Layer 5 of a small transformer language model trained on English Wikipedia (10 layers, counted from 0, width 64).
In attention head 1, each number of a token's query is one row of weights dot the token's vector x. The head spreads its attention over the tokens so far by the softmax of query dot key.

Query weights of the head. A number n stands for n times 0.0011.
q0: 76 70 68 -85 -54 50 228 -402 21 -163 105 -73 74 80 92 101 45 -165 53 86 15 -151 -121 -105 -159 163 -147 -259 137 96 -31 104 160 -42 -212 6 -184 -146 51 -58 72 -4 26 -157 131 -84 -26 118 -53 -46 144 -148 2 207 38 6 -130 -148 -74 74 -46 19 -103 211
q1: -35 -27 306 -103 139 65 -47 -131 -174 6 49 -211 80 150 99 88 67 -67 96 235 -253 -40 49 -189 -83 146 79 12 77 53 42 53 -166 -142 -130 152 40 -87 -18 -46 176 73 96 -194 316 -72 -262 6 -10 190 104 -232 -37 266 124 -34 -2 166 -135 77 -52 85 -136 5
q2: -55 -88 -171 182 -59 49 76 -69 -230 -290 130 -139 -110 43 -119 260 80 -108 33 99 66 84 -43 76 -130 89 84 123 4 105 -96 -103 86 -256 -21 -24 0 -289 110 135 25 191 328 61 260 -167 -67 115 60 -149 -29 -254 -322 194 -169 -112 -283 -153 113 -14 -5 -195 36 -119
q3: 221 35 -179 -118 -76 150 -99 212 -150 9 13 164 303 -1 -110 95 5 -8 -142 -18 15 230 155 33 -218 -86 -28 -126 -103 -137 -77 -130 -1 -55 164 37 35 -142 -141 197 2 -139 -163 131 -142 -25 60 -55 -79 177 -41 172 -48 -69 -27 55 -4 -277 188 51 64 -104 73 -245
q4: -97 -94 24 -82 130 140 -44 115 -82 -115 46 196 301 84 -171 103 57 -3 -86 -310 182 -43 26 -129 -32 -132 54 42 -300 -352 -57 -21 -52 182 151 100 52 16 117 144 -45 -8 -65 -85 214 -62 -58 3 -141 -169 148 175 -130 -128 -166 -150 -47 -2 62 -34 239 155 -57 146
q5: -62 114 122 149 -76 -24 -35 139 29 -20 207 211 -73 -5 39 -229 -6 126 178 97 46 90 -44 131 82 93 23 -10 186 -75 -107 -108 -73 97 -50 -163 -33 90 233 -90 185 13 10 -62 -9 -29 -231 105 -50 -196 -165 -51 132 -6 -129 17 73 -124 194 -209 -5 -51 -22 10
q6: -252 -88 -111 -140 -114 97 -213 182 121 51 288 120 -41 -87 -18 -2 -23 -174 -91 175 -83 -115 69 -80 -191 215 132 12 -74 -187 -206 45 -4 112 -31 -72 25 -35 150 194 -102 -88 8 185 135 -321 220 206 -57 -212 36 82 -131 -33 248 -16 -11 178 -136 83 -133 -15 -113 26
q7: 161 5 83 -142 56 -348 -277 113 -57 17 277 84 -45 60 -37 145 -17 116 10 -75 -4 -199 88 -13 -145 -209 -159 190 10 229 -82 -9 170 -84 -44 -106 60 -164 6 149 163 216 66 -52 72 33 127 50 -38 -110 26 12 379 147 61 -223 92 7 -21 88 5 -85 97 30
q8: -15 -35 -9 -101 166 -154 -74 -25 -106 -159 28 116 -126 -96 -106 172 -85 36 220 -52 -29 101 80 -182 -88 5 -2 59 -70 137 -131 -76 146 84 -288 -5 37 -222 84 63 123 368 176 -56 -29 -179 311 129 -59 185 -2 -100 112 138 -13 165 125 165 -101 89 58 235 137 -4
q9: -145 -79 125 160 145 -30 38 76 -77 72 -29 -311 -144 -55 109 16 18 95 148 53 -262 -161 -242 -127 215 -32 -31 43 357 224 82 -97 187 -78 -187 -7 -351 -140 11 27 -78 -1 -39 65 -121 -199 -19 5 119 -90 -198 9 -181 88 -51 72 -83 110 -160 -79 -42 29 -277 -60
q10: -16 1 -48 210 -273 1 -41 -159 -50 -88 438 43 11 51 93 -138 -15 61 -89 205 43 -55 -84 -3 425 183 -120 15 -229 76 -306 -50 243 -287 72 -58 -187 0 0 -60 238 -57 72 75 3 84 -38 -241 -20 -74 127 47 -164 129 29 197 290 -169 -32 10 -94 -44 -104 110
q11: -49 -156 -164 114 47 68 -136 -45 88 62 80 -142 -198 -20 -452 126 -139 -282 -302 -38 19 141 139 123 234 -103 -11 -151 -107 129 75 261 -104 18 170 -73 -25 130 -407 -166 -36 -73 138 -231 156 171 -87 -63 -142 -46 -209 -269 -54 98 136 21 -54 -37 -142 182 221 -181 -254 185
q12: -199 -106 162 -104 -101 46 173 34 53 -186 204 66 54 -90 246 -44 25 -284 59 146 143 -220 -9 51 81 247 152 10 -94 28 19 77 -76 -103 125 127 18 -63 33 6 -26 33 63 -127 -147 180 203 -94 -5 194 283 -44 154 22 -14 -236 -187 12 -124 53 -6 -48 81 -47
q13: -311 93 142 -186 -311 -281 292 125 -144 -7 -32 -142 -47 -43 -70 -109 19 352 -146 -107 -201 -55 10 -3 118 -3 -13 -51 57 10 190 -95 107 146 322 -3 152 234 178 92 -12 -90 -264 35 -114 43 144 -347 -95 158 -233 74 61 108 57 -72 130 -226 -131 79 214 136 42 -174
q14: -15 -76 43 -144 -17 -33 167 88 140 -118 -170 105 203 -43 11 -198 -156 -78 -23 -141 -53 20 -74 79 112 33 54 -98 38 -143 181 -4 -90 -67 127 -13 99 95 99 -15 205 -53 -67 -28 45 -16 20 207 -39 -190 -43 59 -57 -72 112 20 -165 -90 32 40 37 7 -147 26
q15: 218 -275 109 30 42 -51 19 -18 37 89 -46 13 -59 110 -456 18 35 22 242 155 -289 56 11 -262 330 110 92 45 -28 -281 78 213 -82 -150 1 27 31 -233 4 -60 64 51 103 37 -82 95 -89 -144 -297 92 -236 -52 66 -71 -136 43 129 142 139 90 -113 175 59 202
q16: 91 223 121 -120 148 114 -98 -113 -71 -127 3 -87 -19 233 111 58 236 16 -24 256 -108 12 -60 -12 -124 -37 -52 -42 26 203 59 -62 120 -160 21 82 -88 -58 -79 112 75 -52 107 37 230 129 -11 22 -221 164 1 -448 86 161 -60 23 -263 4 -207 201 -158 129 20 82
q17: 124 -34 95 -55 -103 -28 201 90 37 -221 48 -93 3 115 51 -31 64 102 73 -52 13 -47 -40 -42 59 -118 117 108 -34 -40 -151 -131 269 -22 21 235 124 118 22 -101 71 -158 92 -97 -63 140 196 -126 43 -145 150 -7 43 154 -54 58 -24 -52 347 63 -57 188 -183 0
q18: 57 1 -82 -395 28 61 291 -99 -85 -23 -263 94 -38 84 -158 -39 131 -67 -26 -112 15 120 0 -3 92 -72 -183 -3 142 90 116 -77 71 23 41 -47 23 -128 51 75 -44 -9 102 98 -68 173 -61 -18 -30 -113 145 -209 141 141 44 -1 -126 149 206 223 173 -104 1 190
q19: 14 163 -40 -95 -58 -80 -76 -35 -47 12 -60 -190 164 -373 64 102 -116 51 -48 207 -299 -4 -21 140 36 84 -20 91 -65 -245 118 -36 -66 -52 227 89 198 172 -91 84 -5 133 -243 -46 2 97 -295 104 -135 -176 -44 218 -75 -67 64 -83 -99 59 -30 -25 62 -126 -93 -122
q20: 45 34 77 -117 -95 -48 25 -152 136 177 -79 64 44 -11 -185 -121 -33 -29 76 90 42 -55 71 60 181 143 98 -68 168 108 -12 78 -128 120 -109 59 -143 22 210 -49 -78 -36 37 91 -271 -129 271 -4 169 -155 176 62 73 -38 172 -67 -157 92 215 6 218 -111 22 79
q21: 65 250 11 -35 -100 -132 -185 -82 49 2 211 -167 -111 -238 -15 -79 -15 -102 238 41 -215 -107 137 107 83 140 -208 85 -145 138 116 20 340 173 38 -106 -166 21 41 -119 161 70 131 -143 101 96 -90 63 134 230 -101 51 -226 73 -176 -48 -213 -51 27 -72 -217 295 27 -148
q22: 208 42 -339 64 35 -1 30 -34 281 -16 65 -47 199 -19 -184 87 -189 -20 -53 -157 54 2 -273 10 -133 111 -81 20 -230 -57 130 -69 -33 -83 172 -53 241 111 114 28 -135 -8 -128 -87 -381 364 78 4 -21 15 -113 42 -156 -57 14 11 -118 -294 -17 -36 44 -43 162 207
q23: 188 80 79 134 80 155 267 -122 -81 -243 226 -14 -125 116 -190 -27 269 -51 -174 73 -5 262 67 45 89 -335 54 35 241 -119 146 -155 66 -53 167 134 229 155 -103 114 -10 -166 32 69 -138 128 142 -76 -144 -13 -141 1 278 -313 -16 -132 -57 98 77 113 -97 -291 -45 -206
q24: -100 -58 -107 58 100 35 -58 -119 -179 -13 49 -116 -181 -25 -10 35 132 114 122 -11 38 -6 -27 214 -44 -25 21 -103 -6 166 35 -20 31 -51 -47 216 35 -107 214 -74 314 202 156 194 -98 -9 -26 66 -162 74 -27 -276 31 135 79 -52 195 127 239 -29 -93 108 -119 -176
q25: 61 129 -172 -59 267 14 225 125 -20 32 -3 34 76 -58 153 275 -13 -65 35 -22 -52 212 62 -265 227 -42 -83 5 69 1 -38 -115 12 129 -126 -163 98 -73 36 129 132 128 -103 -65 -75 -89 113 125 -79 -82 -82 71 -131 4 57 -60 160 103 -82 0 153 105 155 3
q26: 31 -295 47 -199 -82 141 -50 165 11 -210 -188 129 -80 179 315 -349 -139 53 107 46 -64 5 -167 93 75 2 -277 -100 -165 217 -161 100 134 15 -204 -126 -14 -30 240 -35 -136 188 65 -188 94 -134 -43 108 143 200 -97 -218 -96 5 231 -60 36 74 -145 -60 83 -11 79 228
q27: -92 4 35 126 -158 -220 -47 192 -164 109 32 63 -345 -11 43 78 130 -80 183 37 -162 -100 -91 -26 -43 14 -11 44 55 -52 -185 -105 -135 -74 35 281 287 110 -173 85 -140 63 193 189 -55 102 65 6 96 -9 -134 -79 112 -339 -11 -68 173 57 319 159 183 14 116 -166
q28: 60 156 -40 -144 -6 4 -124 -40 63 17 43 -72 134 62 -155 -268 149 -82 119 -43 241 -28 -118 -95 -85 -96 127 10 45 40 -219 -35 -84 -71 -40 -34 108 -124 227 146 -110 2 -230 159 61 91 -186 -41 -220 -94 -50 -48 4 12 -38 -90 -311 -58 80 -39 -71 140 -19 -180
q29: -66 -147 -21 -105 -358 92 -215 180 2 233 -292 -59 31 -173 9 245 134 131 66 -150 -63 97 240 41 -178 149 70 -61 -208 -12 -52 -30 -158 7 -134 -217 83 -39 -76 -260 -5 -148 -122 43 -321 -77 73 119 71 -174 -70 201 80 -174 -99 -29 -78 179 -54 -209 -111 -145 18 -128
q30: 35 211 75 271 193 226 69 -157 -10 -103 18 -232 102 111 -24 166 133 -23 -137 -9 181 69 34 -165 -173 80 -151 -106 141 113 -37 -135 197 -33 -42 311 -145 38 -89 -58 83 110 362 45 -110 -297 -143 97 -67 73 -29 27 150 90 4 -121 46 5 115 253 158 -108 252 50
q31: 240 -4 169 -222 199 -84 -46 -272 23 -20 55 -295 134 -19 -29 -73 -65 -239 142 -18 178 86 130 -99 -59 -26 86 -81 -15 -92 121 -116 -176 -45 139 -16 235 115 -33 -15 91 -124 -31 13 -56 -21 -87 -58 182 -353 -325 -97 0 33 80 28 -30 -89 -85 -118 28 32 77 -40

Each question shows a short text with each token's key, already scaled and adjusted for position as the last token sees it. A number n stands for n times 0.0029.

Then comes the last token's vector x. A number n stands for n times 0.011.

0 "o": 132 5 -54 159 117 -111 32 34 -290 78 -29 -78 -59 -308 -199 90 80 167 112 10 60 -139 1 63 74 340 99 83 -90 -223 102 -30
1 "es": 50 -136 -80 96 149 -18 11 66 -283 115 -23 -51 2 -242 -145 77 146 127 11 70 7 -160 25 112 172 330 213 72 -77 -207 91 -34
2 " al": -36 -128 -153 248 145 -96 106 242 -446 20 -33 -41 63 -123 -84 92 74 112 20 46 -65 -90 99 137 198 315 205 63 -37 -247 72 -20
3 "ong": -129 -205 -163 219 122 -1 -34 152 -302 88 -19 4 -3 -215 -143 108 -10 60 28 -16 -81 -99 26 133 56 233 22 3 -56 -218 170 -17
4 " with": -70 -191 -135 273 195 -37 115 167 -335 62 -38 -64 63 -156 -132 40 -113 -54 -127 66 -14 -172 134 95 105 249 197 -29 84 -296 128 -34
x: 11 -121 59 -103 -25 164 -33 20 58 79 34 29 50 130 36 -16 -25 101 6 -33 16 -16 2 98 151 -93 42 -135 -66 -116 -84 -62 -41 5 -50 -52 51 -51 12 121 -103 -161 -166 -52 -67 16 -40 82 137 -23 58 1 44 -13 -75 -341 8 28 -49 -142 -61 -44 64 6
Which token does the last token look at most, and with what share of its attention? 4 " with", with about 80%

0 "is": 58 22 -40 79 72 -26 64 133 -240 85 -59 -164 16 -143 -74 63 76 120 107 112 102 -67 41 74 101 256 139 21 -30 -207 33 -86
1 " as": 45 -35 -154 249 159 -68 31 129 -353 117 -176 -115 0 -167 -126 70 120 248 51 -51 -46 -176 -41 91 103 240 249 -72 69 -283 41 -29
2 " con": -103 -176 -160 274 186 -68 101 173 -407 106 -110 -92 25 -194 -94 35 185 189 -32 -10 -56 -145 71 102 71 297 139 -48 35 -235 112 -115
3 "d": -72 -104 -194 182 135 -40 71 79 -317 132 28 -61 68 -60 -9 132 -165 14 11 41 -7 -51 39 109 94 167 175 -13 6 -284 53 -68
4 "u": -16 -32 -143 146 74 -136 77 158 -215 60 44 -65 -64 -225 -140 134 -197 -104 -3 136 78 -310 44 86 16 350 133 -3 -70 -233 87 -8
x: 84 44 -41 -80 2 132 142 64 38 -19 -71 -16 63 11 22 -106 -101 112 -171 -116 41 -142 59 34 -2 -18 43 29 -47 -52 -133 -195 8 -17 162 -3 25 163 -80 110 -28 -130 -266 -22 -7 41 -137 -9 19 12 -117 -13 11 98 -120 -202 20 -51 14 77 24 14 0 -98
Which token does the last token look at most, and with what share of its attention? 2 " con", with about 80%

0 "ist": 39 37 -124 39 170 -58 93 137 -242 88 -53 -178 20 -147 -68 96 101 165 111 1 -157 -40 2 141 89 226 137 45 -56 -240 100 -22
1 "ric": -9 -128 -92 232 147 7 -23 77 -331 94 -35 -1 -31 -212 -144 89 126 64 88 36 -15 -80 55 80 163 208 228 35 -140 -209 181 -50
2 "t": -194 -180 -196 10 63 -49 -26 42 -317 42 -2 -51 34 -317 -99 78 82 -40 -66 63 -7 -47 -12 81 119 271 126 -44 -34 -230 256 -9
3 " |": -117 -121 -164 314 208 42 98 209 -408 69 -83 -90 95 -228 -146 75 11 -12 -29 0 -12 -184 124 110 159 256 191 -43 -23 -253 139 36
4 " U": -76 -52 -140 228 209 -91 65 174 -374 72 -58 2 130 -159 -131 39 -180 -88 -85 80 -53 -167 129 144 20 170 200 3 28 -275 51 -169
x: 2 -141 -22 21 -45 63 195 42 188 -64 -9 95 102 -73 -36 62 81 155 -58 26 151 3 50 59 18 92 -7 52 33 -5 84 -132 -36 -49 -7 -140 -43 37 -28 108 -77 -202 -86 -14 -5 45 -14 51 8 30 77 -49 -12 -27 -80 -295 77 89 -14 -112 9 -30 132 73
Which two tokens does the last token look at most, in order? 4 " U", 3 " |"

0 "-": 116 44 -87 224 276 -48 168 218 -427 104 -65 -117 71 -124 -141 8 48 100 129 -131 -99 -65 54 94 68 221 215 -33 -26 -241 62 8
1 " Ch": 69 -53 -177 254 144 -98 91 159 -352 4 -79 5 138 -136 -31 89 119 139 67 -19 -83 -84 128 105 24 177 205 -15 -27 -195 103 -88
2 "l": -105 -84 -165 197 188 -115 85 130 -255 84 -16 -16 86 -95 -218 45 32 70 3 -50 -94 -142 149 9 163 289 88 27 -118 -128 100 -129
3 "am": -89 -67 -205 172 137 -74 64 54 -188 48 -63 31 43 2 -108 155 -89 6 60 68 49 -65 -13 117 125 226 62 78 -105 -233 157 -51
4 "is": -1 -37 -114 41 29 -3 51 44 -230 38 -55 -153 -11 -130 -156 74 -150 -109 10 91 79 -104 15 96 137 253 90 12 -35 -155 137 -87
x: 98 -26 -52 -39 -20 97 -3 -35 53 -42 -18 28 202 -26 -16 -85 60 -11 -185 -59 16 77 112 41 -1 20 87 -14 87 -145 -63 -56 -21 109 -21 139 5 95 -126 -76 175 -88 -231 -34 -11 52 16 29 -18 111 3 60 -32 -17 -93 -254 -20 -158 7 14 100 -86 82 -3
To which token does the last token give the most attention? 1 " Ch"

0 "e": 152 13 -79 211 103 -94 64 34 -292 133 -53 -1 -55 -298 -133 46 51 205 70 -9 34 -194 38 42 75 313 217 40 -139 -248 110 -85
1 " Sp": 92 -124 -270 240 127 -159 149 212 -315 4 -44 -61 54 -200 -87 109 116 145 -3 -59 -39 -82 121 182 38 229 114 85 43 -279 126 -117
2 "r": -184 -30 -271 199 64 -82 -7 77 -300 81 -48 -124 85 -108 -246 81 -37 53 66 95 -11 -48 23 55 136 241 133 -1 -131 -257 98 15
3 "ings": -170 -137 -172 108 164 -12 3 117 -339 82 -85 -68 51 -199 -158 122 -55 -53 12 26 37 -123 -20 163 170 304 150 30 -120 -217 140 12
4 " S": -71 -145 -109 218 155 -5 29 145 -390 16 -55 -56 36 -169 -119 70 -76 -54 -154 104 32 -104 54 83 29 242 177 87 -4 -245 91 -91
x: 22 68 -4 -46 -32 -44 119 14 105 -14 2 62 -9 -14 79 61 102 39 -37 51 73 -36 -15 77 -6 -7 20 45 -20 -225 140 -106 58 -103 -74 36 -17 -39 -9 67 -57 -285 -167 22 23 -42 -57 -62 51 14 21 -7 -17 54 20 -403 12 -79 -44 -74 24 -91 63 3
Which two tokens does the last token look at most, in order? 4 " S", 1 " Sp"

0 "ice": 129 -39 -82 97 97 -30 106 124 -320 62 -80 28 21 -290 -80 49 81 198 68 17 12 -144 6 84 127 294 247 47 -61 -222 136 -33
1 " con": 74 -31 -170 245 152 -71 87 143 -391 115 -140 -92 49 -198 -106 51 183 282 -1 -56 -65 -152 44 57 54 296 120 -27 17 -228 127 -115
2 "st": -114 -118 -193 104 83 -127 118 212 -312 39 -24 -67 124 -134 30 106 40 20 61 13 -35 -76 40 76 68 259 126 -4 -6 -292 87 -11
3 "ab": -159 -132 -112 127 97 -101 111 131 -323 87 35 -32 -18 -187 -154 209 -57 -113 15 -24 -2 -133 13 185 60 273 52 76 -85 -169 86 14
4 "le": -32 -62 -98 79 87 42 35 41 -272 37 85 -12 86 -334 -110 35 -119 -195 -61 54 29 -137 85 115 94 258 217 18 -68 -179 121 -57
x: 39 -4 -26 0 49 26 -140 24 62 7 76 92 113 127 -11 -86 44 -39 -160 16 36 44 105 6 -101 -12 58 -79 27 -220 -57 -31 37 160 192 -33 30 31 -152 21 -28 -173 -294 -50 29 9 -64 4 -121 -7 47 19 45 40 13 -183 -123 -29 -9 56 -81 -76 72 176
To which token does the last token give the most attention? 1 " con"

0 "t": 70 -50 -141 61 99 -56 -35 -10 -257 54 46 -115 -10 -290 -105 84 173 128 116 51 85 4 -46 102 109 287 153 -49 -72 -239 193 4
1 ",": 45 3 -107 274 139 28 146 172 -405 89 -83 -68 73 -214 -113 -32 62 153 48 -55 -66 -228 101 57 111 259 208 -21 -38 -223 114 -8
2 " ": -140 -102 -143 231 202 -22 165 169 -368 153 55 -149 7 -131 -49 -9 26 127 -19 41 -150 -112 48 14 26 242 184 -22 10 -189 118 -99
3 "194": -35 -123 -122 117 192 -80 125 168 -301 30 64 38 58 -91 -45 11 -61 32 73 59 -29 -39 -12 170 21 225 168 67 17 -229 -84 35
4 "6": 6 -85 -95 117 108 -29 76 51 -278 0 3 -37 34 -262 -75 62 -103 -94 -85 55 12 -131 -104 163 94 192 162 28 37 -159 122 16
x: 92 11 -14 -102 -19 56 49 52 22 -93 7 11 3 280 -12 -135 39 -13 -76 -7 73 45 -26 26 -26 -90 49 -54 4 -87 -32 -181 -87 4 78 -41 29 83 59 49 -68 -105 -147 -18 -62 -27 22 92 -176 -59 51 -27 89 -66 -11 -323 12 -1 -21 82 84 -73 -15 69
Which token does the last token look at most, and with what share of its attention? 1 ",", with about 80%

0 "1": 51 -22 -54 117 112 -23 54 70 -289 -20 -18 -95 27 -216 -133 4 58 70 129 8 5 -16 -158 118 136 264 129 32 40 -181 71 15
1 " (": 49 -6 -138 311 206 -44 153 262 -401 90 -41 -77 56 -95 -84 -34 122 115 81 -29 15 -126 87 49 92 280 203 -58 72 -211 77 -53
2 "#": -92 -134 -110 258 245 -55 136 301 -403 33 8 -34 109 -109 -154 50 97 74 124 -15 -88 -76 78 178 -1 282 196 25 -38 -201 48 -59
3 "9": -33 -80 -133 210 151 -61 86 113 -308 27 28 7 122 -121 -81 48 -72 6 91 56 -29 -65 -58 148 104 195 177 31 1 -165 37 20
4 "10": -2 -56 -150 232 144 -38 99 90 -290 -3 -22 5 62 -199 -86 42 -85 -52 -11 70 22 -52 -152 152 122 185 127 35 59 -123 11 58
x: 95 -46 -28 -38 -51 38 95 70 11 -127 -106 38 -74 195 -33 -77 88 9 -46 -72 31 -6 -66 46 34 -101 41 -108 134 -105 -60 -119 -87 -60 72 -60 34 21 8 91 -82 -108 -161 30 -15 19 20 81 -186 13 66 -120 63 -107 92 -287 -59 -43 -50 73 24 -96 12 -72
Which two tokens does the last token look at most, in order? 2 "#", 1 " ("

0 "-": 116 44 -87 224 276 -48 168 218 -427 104 -65 -117 71 -124 -141 8 48 100 129 -131 -99 -65 54 94 68 221 215 -33 -26 -241 62 8
1 " Ch": 69 -53 -177 254 144 -98 91 159 -352 4 -79 5 138 -136 -31 89 119 139 67 -19 -83 -84 128 105 24 177 205 -15 -27 -195 103 -88
2 "l": -105 -84 -165 197 188 -115 85 130 -255 84 -16 -16 86 -95 -218 45 32 70 3 -50 -94 -142 149 9 163 289 88 27 -118 -128 100 -129
3 "am": -89 -67 -205 172 137 -74 64 54 -188 48 -63 31 43 2 -108 155 -89 6 60 68 49 -65 -13 117 125 226 62 78 -105 -233 157 -51
4 "is": -1 -37 -114 41 29 -3 51 44 -230 38 -55 -153 -11 -130 -156 74 -150 -109 10 91 79 -104 15 96 137 253 90 12 -35 -155 137 -87
x: 98 -26 -52 -39 -20 97 -3 -35 53 -42 -18 28 202 -26 -16 -85 60 -11 -185 -59 16 77 112 41 -1 20 87 -14 87 -145 -63 -56 -21 109 -21 139 5 95 -126 -76 175 -88 -231 -34 -11 52 16 29 -18 111 3 60 -32 -17 -93 -254 -20 -158 7 14 100 -86 82 -3
To which token does the last token give the most attention? 1 " Ch"

0 " |\n": 165 0 1 281 187 -64 30 196 -420 81 -31 -36 46 -156 -117 38 22 157 195 -97 65 -288 105 51 219 279 268 -104 -1 -253 86 26
1 "|": 51 -24 -172 211 235 -55 136 283 -399 80 -73 -112 138 -142 -159 19 136 80 101 -73 15 -155 160 133 112 284 208 -62 -25 -256 119 34
2 " ": -164 -103 -147 259 233 -55 141 207 -411 63 18 -90 146 -82 -50 6 62 34 40 3 -161 -136 -24 43 126 356 228 -43 -36 -162 79 -50
3 "8": -40 -63 -114 187 170 -57 84 159 -353 -3 78 49 170 -82 -108 72 -60 -63 45 57 -17 -137 -43 136 107 324 228 -10 -28 -215 -8 8
4 " |": -37 21 -174 217 224 10 89 209 -317 -9 -29 -26 101 -177 -128 77 -118 -105 -61 36 -10 -151 63 147 188 307 176 -117 27 -209 91 31
x: 109 80 -17 -51 31 55 26 -48 25 20 26 99 -30 282 -17 15 73 214 -144 -126 78 -36 -38 63 131 -87 2 -131 -47 57 -115 -166 -21 30 -84 5 39 121 -98 36 -105 -220 -125 35 -74 47 18 -5 -20 -28 56 -136 -60 -48 -33 -156 27 33 91 -68 36 -106 77 28
Which token does the last token look at most, and with what share of its attention? 0 " |\n", with about 70%

0 " P": 162 58 -147 280 150 -122 99 188 -421 52 -110 -66 54 -151 -65 109 -17 170 92 -165 -103 -177 78 73 67 227 143 -48 -14 -243 100 -95
1 "ost": 23 -108 -62 178 195 -82 129 225 -384 108 -92 2 -28 -74 -119 87 140 160 199 -17 -23 -131 33 147 213 240 181 -10 -55 -225 104 35
2 " O": -112 -99 -152 286 146 -135 117 219 -443 81 -122 -14 49 -179 -90 110 194 40 12 -31 -112 -118 49 120 -36 243 195 43 -54 -215 54 -95
3 "ff": -124 -274 -172 209 166 -114 107 285 -307 58 -66 -91 -3 -225 -133 169 -19 -9 -84 12 -115 -73 26 259 68 336 135 53 44 -113 87 -56
4 "ice": -34 -74 -143 113 88 -60 124 93 -283 58 -61 41 -7 -290 -29 2 -174 -158 -33 56 24 -141 55 122 76 270 244 26 -64 -214 132 4
x: 72 74 -31 33 -111 25 -89 14 -40 -46 -5 140 1 171 54 -106 12 72 -81 -28 84 52 -3 58 -60 15 35 22 101 -312 -5 -97 32 165 173 -104 -18 111 6 21 43 -242 -183 49 -16 -63 -87 89 -43 71 160 25 11 21 -27 -220 -20 51 -46 69 31 5 7 49
Which two tokens does the last token look at most, in order? 2 " O", 3 "ff"

0 "19": 39 32 -40 209 86 -20 83 118 -216 -68 45 72 62 -199 -79 53 77 81 70 -74 -13 -7 -97 105 102 206 106 52 -53 -125 34 26
1 "1": 19 -103 -81 78 88 -31 77 49 -319 -22 18 -46 -9 -300 -151 18 107 74 38 25 -4 -76 -92 70 131 230 106 43 13 -118 132 -4
2 "3": -89 -126 -107 89 103 -68 44 90 -305 -37 7 -39 31 -286 -122 58 37 -21 44 16 13 -72 -123 131 89 241 153 34 27 -146 98 22
3 ")\n": -140 -147 -131 263 162 5 48 145 -420 55 -46 -39 21 -191 -161 -8 -1 0 79 38 72 -241 130 88 178 239 269 -80 -25 -260 100 -62
4 "-": -84 -49 -124 271 265 13 112 184 -415 39 -75 -65 98 -200 -164 26 -89 -47 -64 28 43 -111 128 145 123 271 272 -66 -64 -236 80 59
x: 66 47 58 -87 1 18 -127 12 205 -26 -35 155 -11 26 -5 -75 35 168 -76 -51 6 77 19 165 71 -78 -43 -72 -13 23 -33 -8 -26 -9 -123 -91 95 71 -129 65 -88 -317 -114 -3 -20 -5 -58 -7 41 44 34 -146 65 39 -45 -253 -8 48 100 -67 93 -109 85 -5
Which token does the last token look at most, and with what share of its attention? 3 ")\n", with about 80%

0 " ": 67 101 -118 228 202 -93 112 172 -378 120 0 -121 20 -114 -60 -17 101 161 122 -59 -110 -104 1 49 56 254 213 -14 -3 -241 88 -34
1 "194": -48 -31 -57 136 168 -95 98 159 -275 27 64 41 52 -91 -30 13 54 123 155 6 -47 -10 -69 184 32 204 147 60 15 -218 -88 43
2 "0": -114 -109 -88 144 123 -32 42 19 -260 -21 5 -36 23 -279 -90 62 34 35 35 15 -3 -58 -164 113 97 190 129 48 62 -103 75 26
3 ")": -133 -129 -145 222 140 -22 44 118 -336 -38 -75 -78 7 -226 -187 41 -8 -40 35 -7 -78 -235 31 110 137 226 181 3 -28 -282 133 -68
4 " C": -13 -189 -90 218 156 -36 71 140 -342 34 -89 -49 119 -167 -51 86 -42 -38 -134 114 20 -152 104 99 4 202 223 50 -6 -182 71 -91
x: 82 86 -23 -16 1 -10 101 -43 -7 -1 31 31 6 34 13 26 63 48 -88 80 96 29 -32 114 -80 42 16 108 65 -131 36 -52 -63 -129 -17 -79 66 9 -29 199 -24 -213 -151 -6 24 -23 -56 51 38 -24 17 91 22 -8 -5 -441 30 25 9 -90 85 -24 6 49
To which token does the last token give the most attention? 4 " C"

0 "ri": 145 -35 -66 181 131 -86 79 115 -240 130 29 -18 8 -191 -104 120 114 146 100 39 111 -106 60 17 98 288 36 105 -108 -209 75 -155
1 "pt": 25 -130 -103 92 66 -42 41 83 -319 90 -22 -78 70 -292 -22 101 201 132 5 35 12 -59 16 121 78 355 154 52 -75 -276 115 -54
2 "ion": -160 -170 -96 120 127 -20 12 93 -328 80 -15 -12 7 -319 -106 145 74 20 40 109 44 -146 -5 82 161 282 200 24 -75 -194 138 -33
3 " |\n": -171 -154 -159 310 151 -7 7 166 -411 84 -12 -46 22 -164 -112 39 -4 -18 101 66 76 -296 96 44 190 233 260 -82 10 -222 104 31
4 "|---|---": -9 -171 -172 225 273 33 7 215 -411 142 -33 6 155 -142 -175 10 -129 -106 -37 38 87 -192 145 126 145 232 272 -56 120 -218 76 -13
x: 118 1 -46 -61 119 -49 -17 35 217 -83 -115 112 39 -8 -9 56 5 27 -51 -21 48 48 -40 39 25 -65 -7 -105 3 -165 36 -120 -154 -66 -18 -108 -31 125 -118 72 -100 -170 -139 160 44 -81 9 -4 26 -6 123 45 -2 57 -36 -146 118 138 73 -149 102 -61 181 120
Which two tokens does the last token look at most, in order? 3 " |\n", 4 "|---|---"

0 "us": 161 -24 -66 64 195 -64 -21 62 -239 67 4 -93 -7 -217 -100 125 23 141 102 8 1 -129 28 72 111 241 103 70 -81 -225 80 -69
1 " f": 53 -76 -179 205 141 -105 74 136 -333 46 -33 -25 30 -182 -54 70 70 122 -23 -84 -87 -77 192 156 67 181 187 77 -2 -207 112 -63
2 "l": -76 -103 -208 223 127 -67 31 156 -263 3 47 -21 116 -143 -210 100 -28 104 119 -28 -97 -65 124 65 141 224 53 -1 -55 -200 45 18
3 "av": -95 -117 -175 23 223 -43 13 109 -304 34 78 11 -5 -243 -192 166 -95 -6 5 29 -56 -125 53 182 135 260 59 98 -126 -199 139 -9
4 "om": -16 -57 -164 88 187 -43 61 56 -273 47 43 -10 -36 -189 -154 132 -147 -118 -46 66 24 -155 26 69 142 244 90 5 -125 -191 171 -47
x: 63 65 105 -52 -46 150 73 118 66 -6 39 30 -30 27 -45 5 -20 49 -143 -130 90 39 228 115 -26 -39 90 -85 89 -176 -33 -62 -63 -18 132 58 3 153 -10 -8 9 -155 -122 -79 -10 -9 12 86 -107 13 84 134 18 80 -73 -235 1 -108 -52 10 -25 -71 -6 48
To which token does the last token give the most attention? 1 " f"